Layer 5 of a small transformer language model trained on English Wikipedia (8 layers, counted from 0, width 64).
A neuron adds its activation times its output weights to the MLP's output. To switch it off is to set its activation to zero at one token and run the rest of the model.
A neuron's activation on a vector x is GELU(gate . x) times (in . x), where the dot is the dot product.

Input weights of the MLP neurons that the questions are about. A number n stands for (n - 500) times 0.0014.
n26 gate: 358 540 767 395 496 407 349 521 362 468 675 613 552 278 686 635 403 657 745 541 575 612 282 197 601 504 675 478 804 561 813 577 797 437 596 347 509 424 299 586 408 246 465 609 421 721 470 465 601 500 443 403 418 496 430 492 483 600 341 500 316 334 400 325
n44 gate: 490 371 352 574 434 493 527 731 521 361 510 232 644 622 536 451 440 321 440 480 520 704 612 458 490 460 431 438 290 475 483 353 368 475 550 486 479 586 396 407 229 586 535 487 722 540 573 440 663 526 584 600 448 369 503 542 685 747 226 542 569 507 490 401
n48 gate: 446 777 970 647 561 417 505 873 529 190 671 554 637 486 625 624 414 519 566 708 653 342 387 242 422 459 641 488 551 439 667 620 572 453 654 495 409 448 147 752 376 263 424 482 310 658 608 529 371 535 514 407 335 495 353 535 453 462 510 572 301 208 547 606
n73 gate: 579 450 271 620 526 622 443 264 305 486 647 389 418 571 431 567 602 508 575 655 657 518 455 214 369 425 249 459 522 620 552 255 475 554 522 402 409 411 482 463 553 435 688 432 553 439 743 364 451 371 410 363 567 752 539 444 396 444 462 765 636 518 377 397
n84 gate: 340 450 784 478 415 486 578 742 314 297 424 625 560 322 470 469 388 459 414 353 539 518 604 578 478 568 373 369 712 582 500 395 366 530 635 351 587 480 575 471 481 287 582 468 182 432 533 530 252 585 619 510 511 697 402 441 433 556 591 564 303 666 496 445
n97 gate: 651 326 247 526 508 483 450 419 416 563 577 648 459 605 599 489 527 327 281 683 511 585 402 429 617 626 636 506 397 568 437 577 454 419 414 466 420 579 723 589 474 428 451 392 375 547 766 447 473 665 331 571 605 572 585 824 721 702 401 546 603 268 500 404
n126 gate: 592 489 545 763 507 387 323 525 549 432 514 302 459 474 282 497 679 304 589 406 366 536 611 405 242 482 633 345 355 773 337 320 469 620 295 570 507 399 408 434 630 473 463 631 571 496 541 545 590 454 659 573 522 486 490 586 801 537 444 545 330 409 474 475
n154 gate: 609 435 640 767 529 281 516 533 766 691 673 419 403 513 684 496 415 352 652 702 440 350 247 559 541 694 635 589 384 690 645 488 552 606 758 369 474 315 395 604 487 396 386 557 419 625 567 279 449 570 201 560 718 537 528 309 622 408 564 364 736 524 487 459
n178 gate: 785 493 571 437 514 464 584 465 318 611 624 564 630 630 504 441 553 560 437 355 315 583 454 556 623 618 475 577 493 331 334 380 527 598 577 521 674 487 466 670 638 666 401 449 465 480 454 415 493 364 588 541 206 331 480 552 790 507 286 518 521 620 374 473
n179 gate: 363 440 626 866 588 469 408 359 489 432 662 659 555 368 504 407 559 541 618 490 328 438 658 617 643 726 432 528 486 526 554 489 479 490 141 681 552 584 528 475 367 426 445 362 671 440 327 582 381 508 213 638 412 472 580 503 438 441 399 496 496 451 401 604
n200 gate: 401 362 601 530 638 566 554 581 470 583 489 632 470 608 523 448 466 396 750 524 500 452 533 363 442 439 416 669 398 314 361 326 468 681 411 534 771 708 593 202 567 581 560 711 601 354 600 541 564 422 574 450 678 629 637 645 333 596 632 549 438 595 533 715
n236 gate: 417 524 445 686 500 383 462 422 652 365 720 421 685 292 444 485 627 610 607 433 538 104 335 262 550 689 545 361 546 610 450 454 738 585 492 389 552 313 334 558 409 324 595 576 274 662 586 361 440 356 587 496 500 447 459 409 520 543 588 600 488 717 543 354
n239 gate: 573 684 492 496 340 670 639 508 667 588 519 690 519 104 709 372 627 523 462 514 438 553 694 621 518 613 637 686 605 607 500 582 518 545 540 638 569 479 423 399 370 455 596 376 508 438 352 339 924 480 367 558 371 456 636 542 519 356 488 473 478 529 557 645
n252 gate: 669 695 492 533 549 454 393 480 890 477 468 441 591 537 399 643 678 451 372 515 626 480 516 643 420 516 356 878 528 360 561 323 531 593 370 475 496 654 539 480 392 350 885 496 612 500 447 296 542 539 372 574 594 520 756 511 377 717 437 612 395 348 377 560
n26 in: 388 433 586 597 538 404 625 530 475 707 507 434 476 442 710 619 490 744 431 774 477 530 370 572 503 615 571 564 831 366 689 517 549 605 543 583 448 494 431 564 462 340 383 549 552 559 452 188 636 683 483 540 421 477 597 596 479 438 514 417 571 503 538 440
n44 in: 372 540 408 434 516 552 478 439 440 536 266 447 699 523 527 540 566 408 395 555 353 503 699 279 605 619 584 360 513 490 372 481 621 453 403 582 619 599 475 503 849 527 546 547 441 368 487 540 424 439 618 541 685 399 645 579 598 477 460 510 695 578 614 417
n48 in: 677 584 509 491 345 392 529 593 360 540 268 615 642 685 697 641 231 737 254 557 282 313 556 517 517 331 518 446 597 397 441 634 398 531 405 556 635 630 768 585 387 563 630 310 535 739 311 305 356 527 268 588 384 649 549 767 658 539 596 378 458 324 479 555
n73 in: 521 640 574 404 441 503 535 565 646 401 460 398 632 765 391 572 426 522 515 369 465 275 478 208 343 599 758 553 594 529 269 575 413 580 630 566 399 611 313 318 415 550 426 419 670 623 471 541 388 542 805 546 705 542 486 405 526 427 608 396 644 434 449 496
n84 in: 454 576 638 575 429 227 564 511 709 603 522 322 399 660 383 594 425 642 496 350 511 665 433 596 312 400 638 506 438 332 566 634 532 483 382 638 413 548 354 621 436 663 410 482 511 660 489 278 492 372 333 463 463 307 630 569 444 581 458 470 810 564 522 736
n97 in: 488 307 424 629 625 404 602 584 423 349 478 452 582 481 557 529 721 270 582 426 542 707 444 603 463 533 513 447 475 469 611 592 432 534 533 339 525 334 629 268 421 557 525 563 323 560 356 427 563 484 481 393 453 367 462 381 500 331 369 592 509 497 560 620
n126 in: 421 652 407 514 589 612 592 510 419 337 547 665 545 662 528 439 507 559 510 519 655 592 679 428 593 536 614 535 392 583 324 507 725 438 365 493 423 531 384 344 555 487 462 536 451 569 497 410 326 543 627 260 606 586 665 420 370 349 322 441 679 235 421 534
n154 in: 433 464 637 623 518 349 529 639 598 370 349 681 693 689 652 377 650 337 385 500 500 474 544 600 440 588 201 396 621 566 340 573 309 559 614 152 411 653 323 535 456 540 474 260 420 353 360 535 611 693 452 582 662 796 450 606 810 745 214 602 345 513 579 491
n178 in: 459 496 378 507 575 563 476 553 798 480 329 507 507 639 467 480 245 589 368 313 449 511 568 557 303 445 474 548 560 482 307 601 702 526 459 514 435 500 442 549 367 623 411 490 590 439 770 597 486 414 329 427 628 678 711 592 504 720 507 572 538 453 279 688
n179 in: 395 613 614 333 496 470 586 688 761 530 488 325 423 634 355 549 574 463 435 431 574 504 723 593 469 290 370 708 308 208 460 456 400 291 683 427 459 478 282 468 410 652 414 453 766 426 439 201 611 402 687 351 690 359 504 466 314 452 455 599 580 519 411 472
n200 in: 411 548 410 590 632 439 366 641 658 694 523 582 729 488 666 634 590 620 687 500 570 508 337 311 526 444 264 275 756 465 553 496 551 535 467 601 473 266 541 316 855 602 410 574 586 556 349 457 492 484 422 562 531 433 573 353 573 450 319 402 633 301 605 534
n236 in: 559 372 395 250 411 677 597 393 528 622 508 467 426 519 405 540 351 605 480 620 578 534 403 558 492 470 432 641 657 407 851 253 371 514 444 430 457 546 623 347 594 419 687 541 437 522 624 429 606 666 620 615 496 530 760 644 554 604 571 846 344 338 399 329
n239 in: 344 500 685 414 238 607 445 484 462 564 528 629 508 549 592 278 331 570 706 665 527 367 848 431 440 445 344 507 488 783 588 392 364 290 382 327 541 631 268 783 451 560 595 469 376 629 308 459 467 641 439 683 626 524 550 386 712 467 479 401 504 609 369 596
n252 in: 360 559 343 402 442 479 581 408 260 352 308 312 576 687 459 629 527 250 75 324 560 259 607 407 491 602 298 545 461 620 609 578 483 496 283 706 500 765 842 381 491 614 509 432 527 658 513 648 509 491 732 568 287 611 404 541 500 314 572 405 408 496 513 213

Output weights of the MLP neurons that the questions are about. A number n stands for (n - 500) times 0.0013.
n26: 649 531 421 753 478 562 378 516 528 573 533 405 548 484 294 582 599 192 362 123 455 531 775 370 590 464 394 401 94 496 302 371 407 466 405 369 486 489 523 540 471 577 608 615 586 301 489 690 352 436 451 295 715 653 617 502 632 643 617 637 459 545 527 627
n44: 454 356 283 407 397 487 518 637 479 646 663 559 280 414 710 415 519 522 548 469 557 568 438 521 404 492 498 553 383 457 365 706 346 589 565 559 385 416 521 412 123 536 422 629 616 562 388 504 595 566 390 471 471 435 374 663 506 449 716 577 445 532 456 464
n48: 651 616 650 450 585 620 304 693 520 403 622 539 597 514 484 701 378 502 469 746 679 525 375 273 698 522 573 193 653 451 689 425 513 355 425 461 265 279 265 461 695 429 417 562 365 465 484 502 715 432 545 592 267 297 371 574 540 282 524 614 366 603 503 684
n73: 527 460 482 661 491 402 271 469 258 559 652 485 436 592 411 606 589 564 478 480 513 574 633 405 767 544 308 777 570 365 660 314 600 348 438 418 376 520 409 469 694 812 420 560 580 449 623 370 713 518 404 478 491 418 581 511 286 602 252 542 320 326 381 536
n84: 368 453 673 570 531 280 549 507 342 382 283 604 610 390 644 608 680 559 562 254 461 547 522 426 472 358 467 491 454 505 593 575 614 441 403 550 659 176 556 375 507 400 573 430 315 661 398 493 426 494 608 548 456 481 541 472 478 548 545 558 377 541 369 576
n97: 261 612 582 396 435 762 396 284 636 662 693 496 652 630 510 389 210 434 590 487 670 316 349 473 406 510 484 431 629 459 613 512 669 272 587 685 601 539 253 539 667 301 489 422 685 633 505 598 508 600 375 389 524 705 594 549 252 528 588 514 560 578 419 513
n126: 641 586 446 620 463 510 484 566 679 586 450 347 445 238 339 507 675 349 477 323 475 562 506 539 265 545 452 570 568 803 573 390 433 422 316 575 556 421 445 419 681 573 458 516 550 456 515 681 518 488 531 546 528 363 384 393 616 523 464 584 383 459 360 372
n154: 498 341 410 543 559 620 398 353 487 597 573 660 208 508 539 597 497 402 666 524 662 588 502 500 490 227 515 588 471 607 512 642 497 693 853 534 232 523 489 607 637 374 408 446 501 581 331 634 681 538 673 507 419 562 556 375 547 671 519 540 586 581 358 511
n178: 577 523 475 584 369 427 513 457 281 529 635 509 548 416 479 536 608 523 507 484 498 618 423 505 641 537 563 489 406 426 551 521 368 401 574 493 559 619 574 565 566 583 502 414 502 497 143 417 470 491 607 359 341 346 348 352 659 260 403 517 486 508 701 312
n179: 430 669 535 613 431 428 352 271 421 554 435 512 610 326 514 466 557 528 568 540 430 456 500 518 494 531 464 565 569 612 226 401 491 522 365 699 573 598 717 555 280 450 654 440 552 346 358 479 291 426 302 965 351 397 549 347 258 412 470 496 537 561 505 622
n200: 533 462 416 486 500 590 629 625 668 581 386 392 778 391 324 233 635 514 562 553 352 677 512 567 535 439 685 559 615 543 603 603 717 517 298 554 542 451 388 457 98 400 575 792 523 779 445 429 424 427 554 855 522 452 413 431 463 434 682 668 447 557 474 454
n236: 389 701 696 587 500 387 294 489 504 405 555 601 597 329 377 443 660 384 471 647 655 411 731 276 337 541 519 420 468 772 536 541 487 509 561 352 431 208 296 493 737 537 262 320 360 521 668 558 529 302 607 617 596 511 389 301 302 496 441 352 564 622 497 715
n239: 422 759 470 471 590 753 724 433 435 576 324 504 567 315 709 381 613 319 463 217 531 587 252 423 711 678 418 547 467 549 608 576 496 427 512 437 517 567 631 370 519 657 525 601 372 45 738 409 461 586 468 261 313 507 504 599 205 448 399 419 271 661 393 393
n252: 753 615 724 896 529 198 605 410 502 510 488 213 619 492 454 624 319 518 598 499 530 380 390 236 341 612 664 430 314 498 599 464 376 474 173 548 535 240 532 435 497 433 673 577 445 448 768 423 693 257 453 310 141 675 361 353 406 401 763 443 456 341 554 411

Each question names a token from some text and the token that comes next. It shows the vector x that enters the MLP there. A number n stands for (n - 500) times 0.0081.

Then comes g, the gradient of the next token's log-probability with respect to the MLP's output, scaled to length 1. A neuron's effect is roughly proportional to its activation times (output weights . g). A number n stands for (n - 500) times 0.001.

" direction", then "les"
x: 685 285 487 464 331 537 532 465 519 463 463 609 447 621 586 659 507 350 435 390 399 411 420 480 407 377 612 188 436 431 544 490 298 352 571 440 487 468 539 597 473 645 408 337 386 571 447 381 328 570 565 663 457 423 530 356 488 624 458 439 223 625 385 508
g: 351 396 630 529 500 640 571 430 405 386 321 524 245 638 472 600 262 649 807 324 576 373 621 755 388 680 560 503 765 444 525 609 326 436 330 504 360 563 576 432 590 484 460 582 537 477 490 719 453 469 723 713 360 586 537 529 584 506 629 492 573 491 531 590
Which two neurons, each switched off alone, lower its probability most, in order? n178, n97

"ar,", then " and"
x: 371 460 466 515 648 620 416 441 423 451 539 579 741 328 474 528 548 506 557 521 322 573 458 558 558 425 459 274 411 521 609 598 402 395 455 505 669 210 451 686 602 478 364 474 614 482 452 441 599 551 500 812 493 492 420 510 561 450 386 518 450 439 483 470
g: 605 435 301 528 403 361 643 477 430 362 479 610 547 339 565 468 655 500 422 440 93 664 529 643 555 400 528 580 340 560 596 659 424 686 530 392 482 716 595 556 438 560 530 482 612 519 391 421 649 729 485 447 445 369 326 451 804 602 460 487 431 212 383 428
Switching off which neuron hurts the next token most? n179

"ther", then "s;"
x: 568 501 599 670 236 574 478 435 570 543 425 526 568 607 459 446 494 434 426 524 401 497 422 701 481 458 358 232 329 544 590 521 321 329 421 583 473 404 561 492 591 572 524 397 467 504 503 451 476 687 570 767 513 329 400 361 656 466 496 643 364 463 549 553
g: 170 342 555 402 455 431 538 366 410 373 446 451 382 538 644 529 583 625 645 591 530 478 480 468 605 782 595 531 505 455 819 404 403 465 329 472 667 543 453 389 757 560 441 556 298 556 265 558 772 491 623 544 480 508 437 498 526 303 642 581 488 739 481 603
Which neuron, switched off, raises the next token's probability most? n178

" at", then " least"
x: 588 543 601 413 467 612 487 292 498 607 527 556 505 439 542 503 428 585 459 582 585 491 511 343 593 405 568 177 613 492 517 545 435 362 492 398 418 234 572 493 559 430 462 427 364 659 587 624 609 466 545 666 264 392 494 316 438 565 572 534 429 581 520 418
g: 4 567 593 478 390 609 481 364 599 519 372 458 288 343 560 494 507 436 612 714 593 391 527 511 233 547 553 546 554 538 416 377 610 402 544 386 524 742 428 299 399 517 682 389 435 524 431 695 472 328 524 311 602 417 559 320 626 567 603 533 528 585 465 465
Switching off which neuron hurts the next token most? n236

"es", then " tr"
x: 462 524 589 455 509 607 418 622 478 348 426 594 539 677 559 596 436 628 414 493 547 452 387 460 563 463 553 160 447 534 629 491 457 423 396 482 486 320 373 497 595 562 432 417 511 727 431 371 512 558 470 752 467 435 421 500 537 742 516 548 412 437 540 309
g: 415 599 290 929 693 401 409 401 344 682 543 609 408 597 474 577 489 471 543 237 743 594 677 529 511 440 398 499 439 689 549 530 495 456 489 306 474 470 738 487 554 573 590 469 423 426 461 556 508 642 672 534 408 711 553 415 331 311 479 619 461 677 465 587
Switching off which neuron hurts the next token most? n26

" al", then "-A"
x: 456 494 479 637 391 699 665 424 622 578 432 512 407 439 471 477 455 628 432 504 657 466 646 422 647 352 411 394 573 488 451 295 312 539 515 628 396 578 460 799 617 478 463 567 429 365 495 470 595 557 570 709 421 513 441 186 442 545 534 460 429 593 547 251
g: 731 459 294 473 426 477 514 432 529 457 529 381 562 598 235 449 360 434 466 535 604 489 433 503 468 810 499 546 524 193 505 494 676 760 457 540 485 557 406 501 452 53 700 576 417 448 395 391 379 493 466 424 552 622 544 496 614 678 624 455 481 320 485 646
Which two neurons, each switched off alone, lower its probability most, in order? n84, n73

" is", then " appro"
x: 518 307 613 493 561 763 501 387 399 593 434 573 583 483 583 605 431 609 585 425 689 608 442 508 407 407 514 137 479 549 574 677 445 416 538 487 314 475 415 508 514 542 395 448 423 464 588 518 612 516 473 691 362 483 549 306 603 501 337 603 362 419 596 411
g: 525 560 504 664 474 370 494 535 698 507 595 368 234 531 456 499 412 499 661 600 604 407 610 465 394 131 555 353 502 454 774 584 489 541 558 458 445 586 559 426 501 420 589 279 527 507 503 510 549 640 523 526 960 615 489 480 529 407 594 742 668 343 513 403
Switching off which neuron hurts the next token most? n48

"\n", then "The"
x: 603 539 392 533 442 373 710 624 495 658 526 829 570 498 602 540 446 445 487 362 651 428 439 412 542 580 590 380 561 422 623 567 379 479 417 479 571 151 432 647 428 637 452 436 449 288 496 402 566 484 477 592 501 335 554 384 459 589 464 475 604 451 521 426
g: 537 432 659 514 368 592 344 533 460 529 635 657 601 365 449 350 303 621 433 734 483 311 399 731 374 497 486 307 403 457 437 531 576 554 545 801 699 274 387 526 492 559 570 376 665 491 606 600 658 592 582 478 560 522 574 534 458 474 805 506 480 767 335 610
Switching off which neuron hurts the next token most? n97

" and", then " works"
x: 568 469 457 550 465 536 571 485 397 702 526 465 497 406 560 551 557 563 457 477 638 668 371 464 485 458 509 120 449 567 523 544 368 548 624 466 466 222 510 536 436 564 495 339 635 608 535 443 472 464 360 680 420 484 290 343 499 495 419 594 436 454 506 442
g: 654 288 462 460 447 473 440 664 763 405 503 483 563 500 256 677 616 337 657 301 411 390 468 477 664 662 460 472 560 559 555 619 246 571 396 589 475 642 515 682 414 676 486 350 373 454 634 530 426 352 395 428 326 341 484 848 445 499 584 493 635 574 640 537
Which two neurons, each switched off alone, lower its probability most, in order? n73, n26

" an", then " adv"
x: 566 254 424 619 560 495 476 523 574 540 552 626 592 562 513 572 474 439 509 483 865 648 486 381 439 433 391 191 325 479 461 524 297 345 520 474 389 267 554 445 489 491 538 352 402 409 532 639 399 504 576 546 544 440 441 326 503 496 456 684 532 595 659 421
g: 743 520 540 564 408 507 397 466 481 551 367 504 350 456 726 574 738 322 441 641 489 407 543 432 798 606 259 425 740 527 483 619 369 597 621 521 339 472 293 506 572 531 555 342 501 428 352 359 737 666 438 387 599 554 395 638 467 358 529 610 419 243 514 417
Which neuron, switched off, raises the next token's probability most? n73

" only", then " young"
x: 726 486 526 504 285 712 386 513 487 600 525 418 384 546 481 499 523 423 437 483 571 647 385 581 461 414 501 109 414 555 583 468 481 465 544 468 556 411 302 567 420 563 421 583 566 692 486 448 590 456 577 568 449 465 420 177 514 543 515 627 385 472 607 347
g: 415 607 308 605 323 526 502 473 468 337 349 318 732 337 317 530 739 417 734 479 268 417 478 402 396 730 262 349 269 414 354 532 458 381 441 584 427 601 593 409 524 504 670 449 528 525 373 558 402 445 573 582 244 554 536 467 611 564 647 350 500 550 400 420
Switching off which neuron hurts the next token most? n44

" and", then " m"
x: 633 475 441 548 471 526 555 491 388 640 492 453 486 417 532 559 559 537 451 455 682 638 405 472 503 448 475 49 430 569 452 547 414 546 582 407 439 235 461 522 477 617 485 355 611 614 519 389 509 474 365 569 459 489 261 380 492 537 424 574 452 515 481 422
g: 332 525 453 676 441 390 375 525 419 699 693 330 507 618 377 460 755 475 438 358 534 301 765 349 717 417 525 506 475 306 398 607 567 560 623 571 516 549 476 388 687 481 585 459 495 559 548 682 448 530 634 529 423 547 360 501 608 235 409 376 607 777 436 277
Switching off which neuron hurts the next token most? n44

" a", then " gr"
x: 696 598 489 571 501 628 444 476 603 495 424 611 584 655 465 616 507 538 563 386 868 587 578 335 496 436 529 203 290 604 377 406 347 476 427 473 385 277 365 440 550 619 492 378 547 543 584 672 550 493 556 470 469 478 539 346 441 592 444 607 532 536 650 460
g: 366 534 404 479 666 642 557 370 376 582 329 591 419 802 436 352 605 494 472 570 615 527 667 565 485 453 561 668 683 352 693 653 680 498 308 364 474 477 637 599 539 620 557 352 560 518 336 530 612 726 489 665 180 690 328 308 551 419 459 553 502 526 469 425
Switching off which neuron hurts the next token most? n73

" issue", then " of"
x: 748 497 487 453 386 441 561 380 565 595 401 507 441 563 573 595 472 638 482 520 411 524 272 451 409 332 475 122 414 491 520 593 365 417 461 592 474 462 477 627 345 597 428 417 643 613 522 360 536 459 505 661 528 488 590 267 505 680 325 491 469 477 459 455
g: 487 724 491 517 327 476 547 503 596 616 467 509 617 751 415 550 727 532 547 657 528 663 682 458 473 463 595 538 618 455 441 422 569 354 220 577 693 447 334 403 631 607 307 588 431 588 301 343 232 428 578 489 462 479 491 231 636 640 354 456 395 741 523 483
Which two neurons, each switched off alone, lower its probability most, in order? n44, n178

" s", then "ons"
x: 249 512 253 563 477 691 574 547 618 651 372 499 456 589 481 630 549 599 411 456 666 623 590 570 575 309 365 303 559 496 475 505 322 443 307 660 214 541 570 585 400 538 353 562 685 532 523 531 458 428 582 595 509 488 345 205 515 598 446 386 403 592 525 486
g: 605 465 392 467 402 517 495 460 452 458 407 493 405 388 721 568 766 422 245 474 537 515 457 659 683 567 393 256 522 585 660 526 496 535 618 542 610 448 612 233 475 462 450 585 424 652 565 360 640 571 401 402 702 208 699 595 578 623 734 343 608 573 537 709
Switching off which neuron hurts the next token most? n252

",", then " G"
x: 539 446 488 510 554 484 487 458 485 631 534 603 534 301 440 424 492 555 546 525 330 591 470 495 494 346 581 49 562 584 564 651 380 401 401 490 561 222 601 624 539 520 407 497 587 552 478 473 572 515 495 565 595 385 385 473 513 509 344 611 402 483 475 546
g: 449 439 598 520 612 522 332 401 315 571 657 335 778 368 399 346 225 549 835 688 618 392 567 544 567 589 486 488 533 616 345 365 359 310 331 554 526 477 318 626 421 412 527 441 581 396 495 544 383 283 442 429 420 494 576 647 383 350 588 402 480 710 577 443
Which two neurons, each switched off alone, lower its probability most, in order? n126, n97

" \"S", then "outh"
x: 489 539 380 437 526 756 436 429 653 642 399 777 419 486 560 686 499 571 470 544 786 715 389 377 432 473 368 505 558 384 385 458 523 372 399 474 646 418 531 610 556 578 514 613 664 345 462 403 417 508 519 750 444 413 615 339 378 615 430 462 382 550 502 494
g: 636 612 415 439 679 422 464 499 547 482 522 499 506 428 536 682 434 506 580 656 250 525 558 546 337 493 283 649 572 242 378 689 654 529 290 386 508 421 588 250 246 452 483 471 436 674 727 575 554 584 621 443 584 405 360 644 474 586 770 719 473 583 619 472
Switching off which neuron hurts the next token most? n200

" a", then " sl"
x: 604 509 531 582 526 692 486 436 552 536 483 554 611 510 450 565 528 493 532 429 797 628 565 365 518 426 520 164 247 571 402 524 318 447 437 507 452 260 467 452 518 581 465 407 556 455 572 607 391 500 677 620 458 491 544 225 449 558 436 486 604 594 589 471
g: 498 597 529 653 631 700 377 360 431 829 641 579 363 452 590 428 450 409 455 351 435 451 484 452 267 219 364 546 506 785 404 629 575 496 505 540 497 680 602 310 430 336 597 547 544 524 578 384 624 412 557 447 283 427 332 506 526 186 483 527 482 477 490 320
Which two neurons, each switched off alone, lower its probability most, in order? n126, n44

" to", then " pass"
x: 685 494 584 496 233 507 492 423 394 673 541 433 405 471 629 541 560 634 512 402 843 515 506 457 412 318 440 222 573 518 676 510 376 544 550 473 475 262 486 455 562 502 381 478 402 712 552 495 606 458 406 608 390 369 384 525 388 495 538 444 455 567 466 332
g: 446 543 409 485 363 384 423 250 409 438 470 678 463 522 491 644 441 433 525 557 291 337 383 461 612 287 592 441 483 553 271 701 357 563 618 454 272 441 430 344 551 322 329 692 659 412 199 679 267 418 614 557 492 497 607 557 467 314 436 466 407 398 590 381
Switching off which neuron hurts the next token most? n73

" the", then " F"
x: 621 475 495 468 378 682 431 534 539 576 516 598 534 499 449 643 525 458 519 450 687 513 466 380 596 499 514 74 408 440 324 603 370 393 464 538 449 233 465 445 411 603 463 380 415 409 588 523 561 450 468 542 496 512 495 337 367 424 506 581 510 491 548 552
g: 604 451 442 327 562 451 514 436 624 614 354 425 619 304 399 466 285 656 918 585 418 656 538 537 702 608 583 527 528 506 422 502 451 527 154 635 680 519 531 481 493 548 579 597 512 517 618 462 490 436 385 710 401 572 573 552 241 502 446 421 650 622 682 674
Switching off which neuron hurts the next token most? n236

" M", then "ond"
x: 407 606 390 418 588 539 646 391 718 663 468 503 495 399 524 538 615 564 531 557 678 509 671 509 622 449 588 367 498 419 465 498 377 350 299 540 544 590 809 508 405 616 437 429 740 315 469 607 544 448 530 631 487 392 356 283 283 583 431 569 456 710 627 520
g: 551 646 663 695 904 397 605 401 540 536 336 561 529 567 482 509 595 287 564 716 536 362 325 586 644 537 381 506 354 447 538 619 513 324 426 513 242 584 448 586 496 471 593 777 375 557 331 413 493 418 354 500 405 419 468 427 609 345 623 585 517 476 401 739
Switching off which neuron hurts the next token most? n179

"ore", then " compet"
x: 666 591 659 421 459 493 532 447 572 606 374 558 525 607 489 546 540 534 419 507 450 426 625 666 448 340 411 92 432 499 495 580 377 437 599 439 420 351 674 432 537 547 551 480 542 626 581 550 476 489 607 669 391 414 428 330 614 647 539 321 514 528 439 490
g: 581 495 295 454 395 436 468 429 264 504 510 510 386 426 388 438 595 638 490 449 626 587 638 510 347 699 253 386 393 724 559 384 336 676 466 312 441 507 555 488 368 431 863 569 464 445 538 346 523 294 473 397 531 333 555 609 534 541 283 594 468 467 798 394
Which neuron, switched off, raises the next token's probability most? n126

" f", then "ails"
x: 362 628 465 430 439 634 603 452 514 602 339 445 426 578 560 634 582 636 587 316 652 493 527 643 724 493 507 252 534 563 563 537 349 314 320 538 263 649 554 535 442 400 519 464 497 461 627 595 423 470 543 587 356 544 565 282 428 603 221 528 514 531 508 481
g: 593 449 542 649 462 524 502 870 420 596 575 535 519 651 646 679 677 649 501 238 542 197 370 393 437 377 477 304 634 388 483 514 439 557 473 480 637 541 363 629 585 383 334 508 683 487 505 496 363 563 556 394 723 433 595 629 625 400 428 355 508 263 421 627
Switching off which neuron hurts the next token most? n179

" ", then "ib"
x: 280 474 328 502 567 534 566 447 647 599 493 402 500 411 540 559 564 651 401 384 451 646 483 488 767 611 564 345 350 484 558 520 598 474 547 559 326 504 626 666 451 502 380 518 628 368 532 592 428 557 548 785 496 469 322 283 411 569 521 721 491 685 515 366
g: 317 391 493 480 549 427 619 720 295 330 316 456 481 459 236 513 403 399 437 835 494 508 514 356 472 329 551 458 610 411 475 408 244 460 493 539 399 580 721 861 530 574 423 371 450 438 303 420 399 520 380 528 285 576 516 354 527 493 416 478 544 463 663 442
Which neuron, switched off, raises the next token's probability most? n44

" s", then "am"
x: 263 431 289 579 421 670 586 496 627 688 380 464 448 566 488 602 543 580 418 423 670 607 636 577 538 331 395 334 567 479 439 536 320 450 309 627 299 485 548 590 359 527 409 559 655 470 500 504 368 406 574 636 520 481 317 158 433 646 448 423 368 595 517 486
g: 414 465 406 547 694 603 567 460 312 668 599 469 636 682 361 564 467 622 666 517 598 574 535 569 448 361 562 354 360 325 482 302 508 498 815 546 617 561 554 716 571 510 555 244 459 484 573 726 448 614 501 676 228 598 306 427 425 333 461 512 617 728 493 480
Switching off which neuron hurts the next token most? n44

"ife", then " ("
x: 648 598 514 502 343 628 494 342 537 519 471 527 616 561 387 575 531 524 429 488 258 652 520 538 521 587 455 126 471 480 399 524 300 426 536 415 355 516 641 576 575 620 543 438 609 601 480 471 482 617 484 797 456 395 504 426 621 489 432 582 463 479 479 466
g: 447 330 248 463 681 680 572 495 278 456 550 582 419 640 677 460 360 720 390 700 198 579 517 625 544 789 446 440 496 452 551 284 692 328 473 351 626 605 635 573 543 440 462 642 690 512 653 535 544 518 629 575 678 430 584 573 493 417 483 404 453 488 381 455
Which two neurons, each switched off alone, lower its probability most, in order? n126, n178

"mad", then "'s"
x: 584 337 435 512 487 657 460 462 395 417 367 544 586 367 351 451 460 531 503 464 490 270 507 433 607 441 468 366 507 481 543 357 352 497 476 648 653 585 523 620 470 527 415 575 645 603 521 498 494 582 422 855 463 477 287 384 527 564 520 701 410 576 504 240
g: 533 535 388 488 581 421 612 197 455 396 497 712 572 443 710 476 585 491 595 532 276 519 399 555 472 494 777 443 348 550 307 511 556 372 696 569 454 600 771 707 439 565 501 326 621 467 660 500 743 432 469 567 425 522 413 429 423 614 674 477 503 756 449 738
Switching off which neuron hurts the next token most? n126

"tern", then "et"
x: 571 415 566 423 387 522 600 547 616 639 395 731 443 572 462 627 541 442 590 525 381 585 596 616 352 534 648 314 534 441 634 503 303 487 493 578 534 588 727 580 500 534 672 370 683 506 524 432 607 559 434 648 693 399 429 158 335 410 555 592 393 508 437 475
g: 470 793 548 344 452 510 522 402 634 461 333 587 442 564 533 690 546 508 474 616 513 560 489 511 466 211 520 512 507 449 554 287 499 750 447 466 583 370 356 342 525 529 720 168 476 288 507 485 262 517 536 367 256 516 489 455 301 367 536 466 717 579 510 342
Which two neurons, each switched off alone, lower its probability most, in order? n239, n179

" have", then " a"
x: 679 504 510 503 521 626 479 612 299 585 467 574 465 615 541 553 469 452 579 410 798 689 505 496 497 523 596 100 422 700 691 537 454 466 553 524 391 373 546 591 403 666 446 377 504 594 527 584 707 459 424 527 464 483 420 351 594 481 426 542 476 390 562 412
g: 601 572 536 331 770 529 346 463 466 572 607 679 881 583 505 415 350 491 503 831 721 387 532 467 540 496 672 611 411 594 460 420 566 437 423 315 485 257 344 514 545 525 489 434 422 426 380 550 569 460 758 525 503 581 658 225 497 461 474 550 527 631 463 597
Which neuron, switched off, raises the next token's probability most? n48

" el", then "d"
x: 352 406 431 539 438 706 576 411 593 539 481 585 388 358 512 485 543 441 441 380 529 383 500 509 621 438 272 238 400 475 354 517 265 366 416 681 411 557 543 466 564 474 484 485 499 356 433 529 370 463 636 631 565 566 438 137 400 499 406 466 476 559 596 267
g: 562 533 400 571 492 511 597 485 298 426 550 679 348 598 485 429 520 601 573 429 459 604 422 457 574 394 336 704 252 513 600 611 527 441 502 286 495 384 244 315 658 667 398 646 432 565 162 387 120 509 454 425 554 442 554 406 730 551 620 567 489 549 602 516
Which neuron, switched off, raises the next token's probability most? n84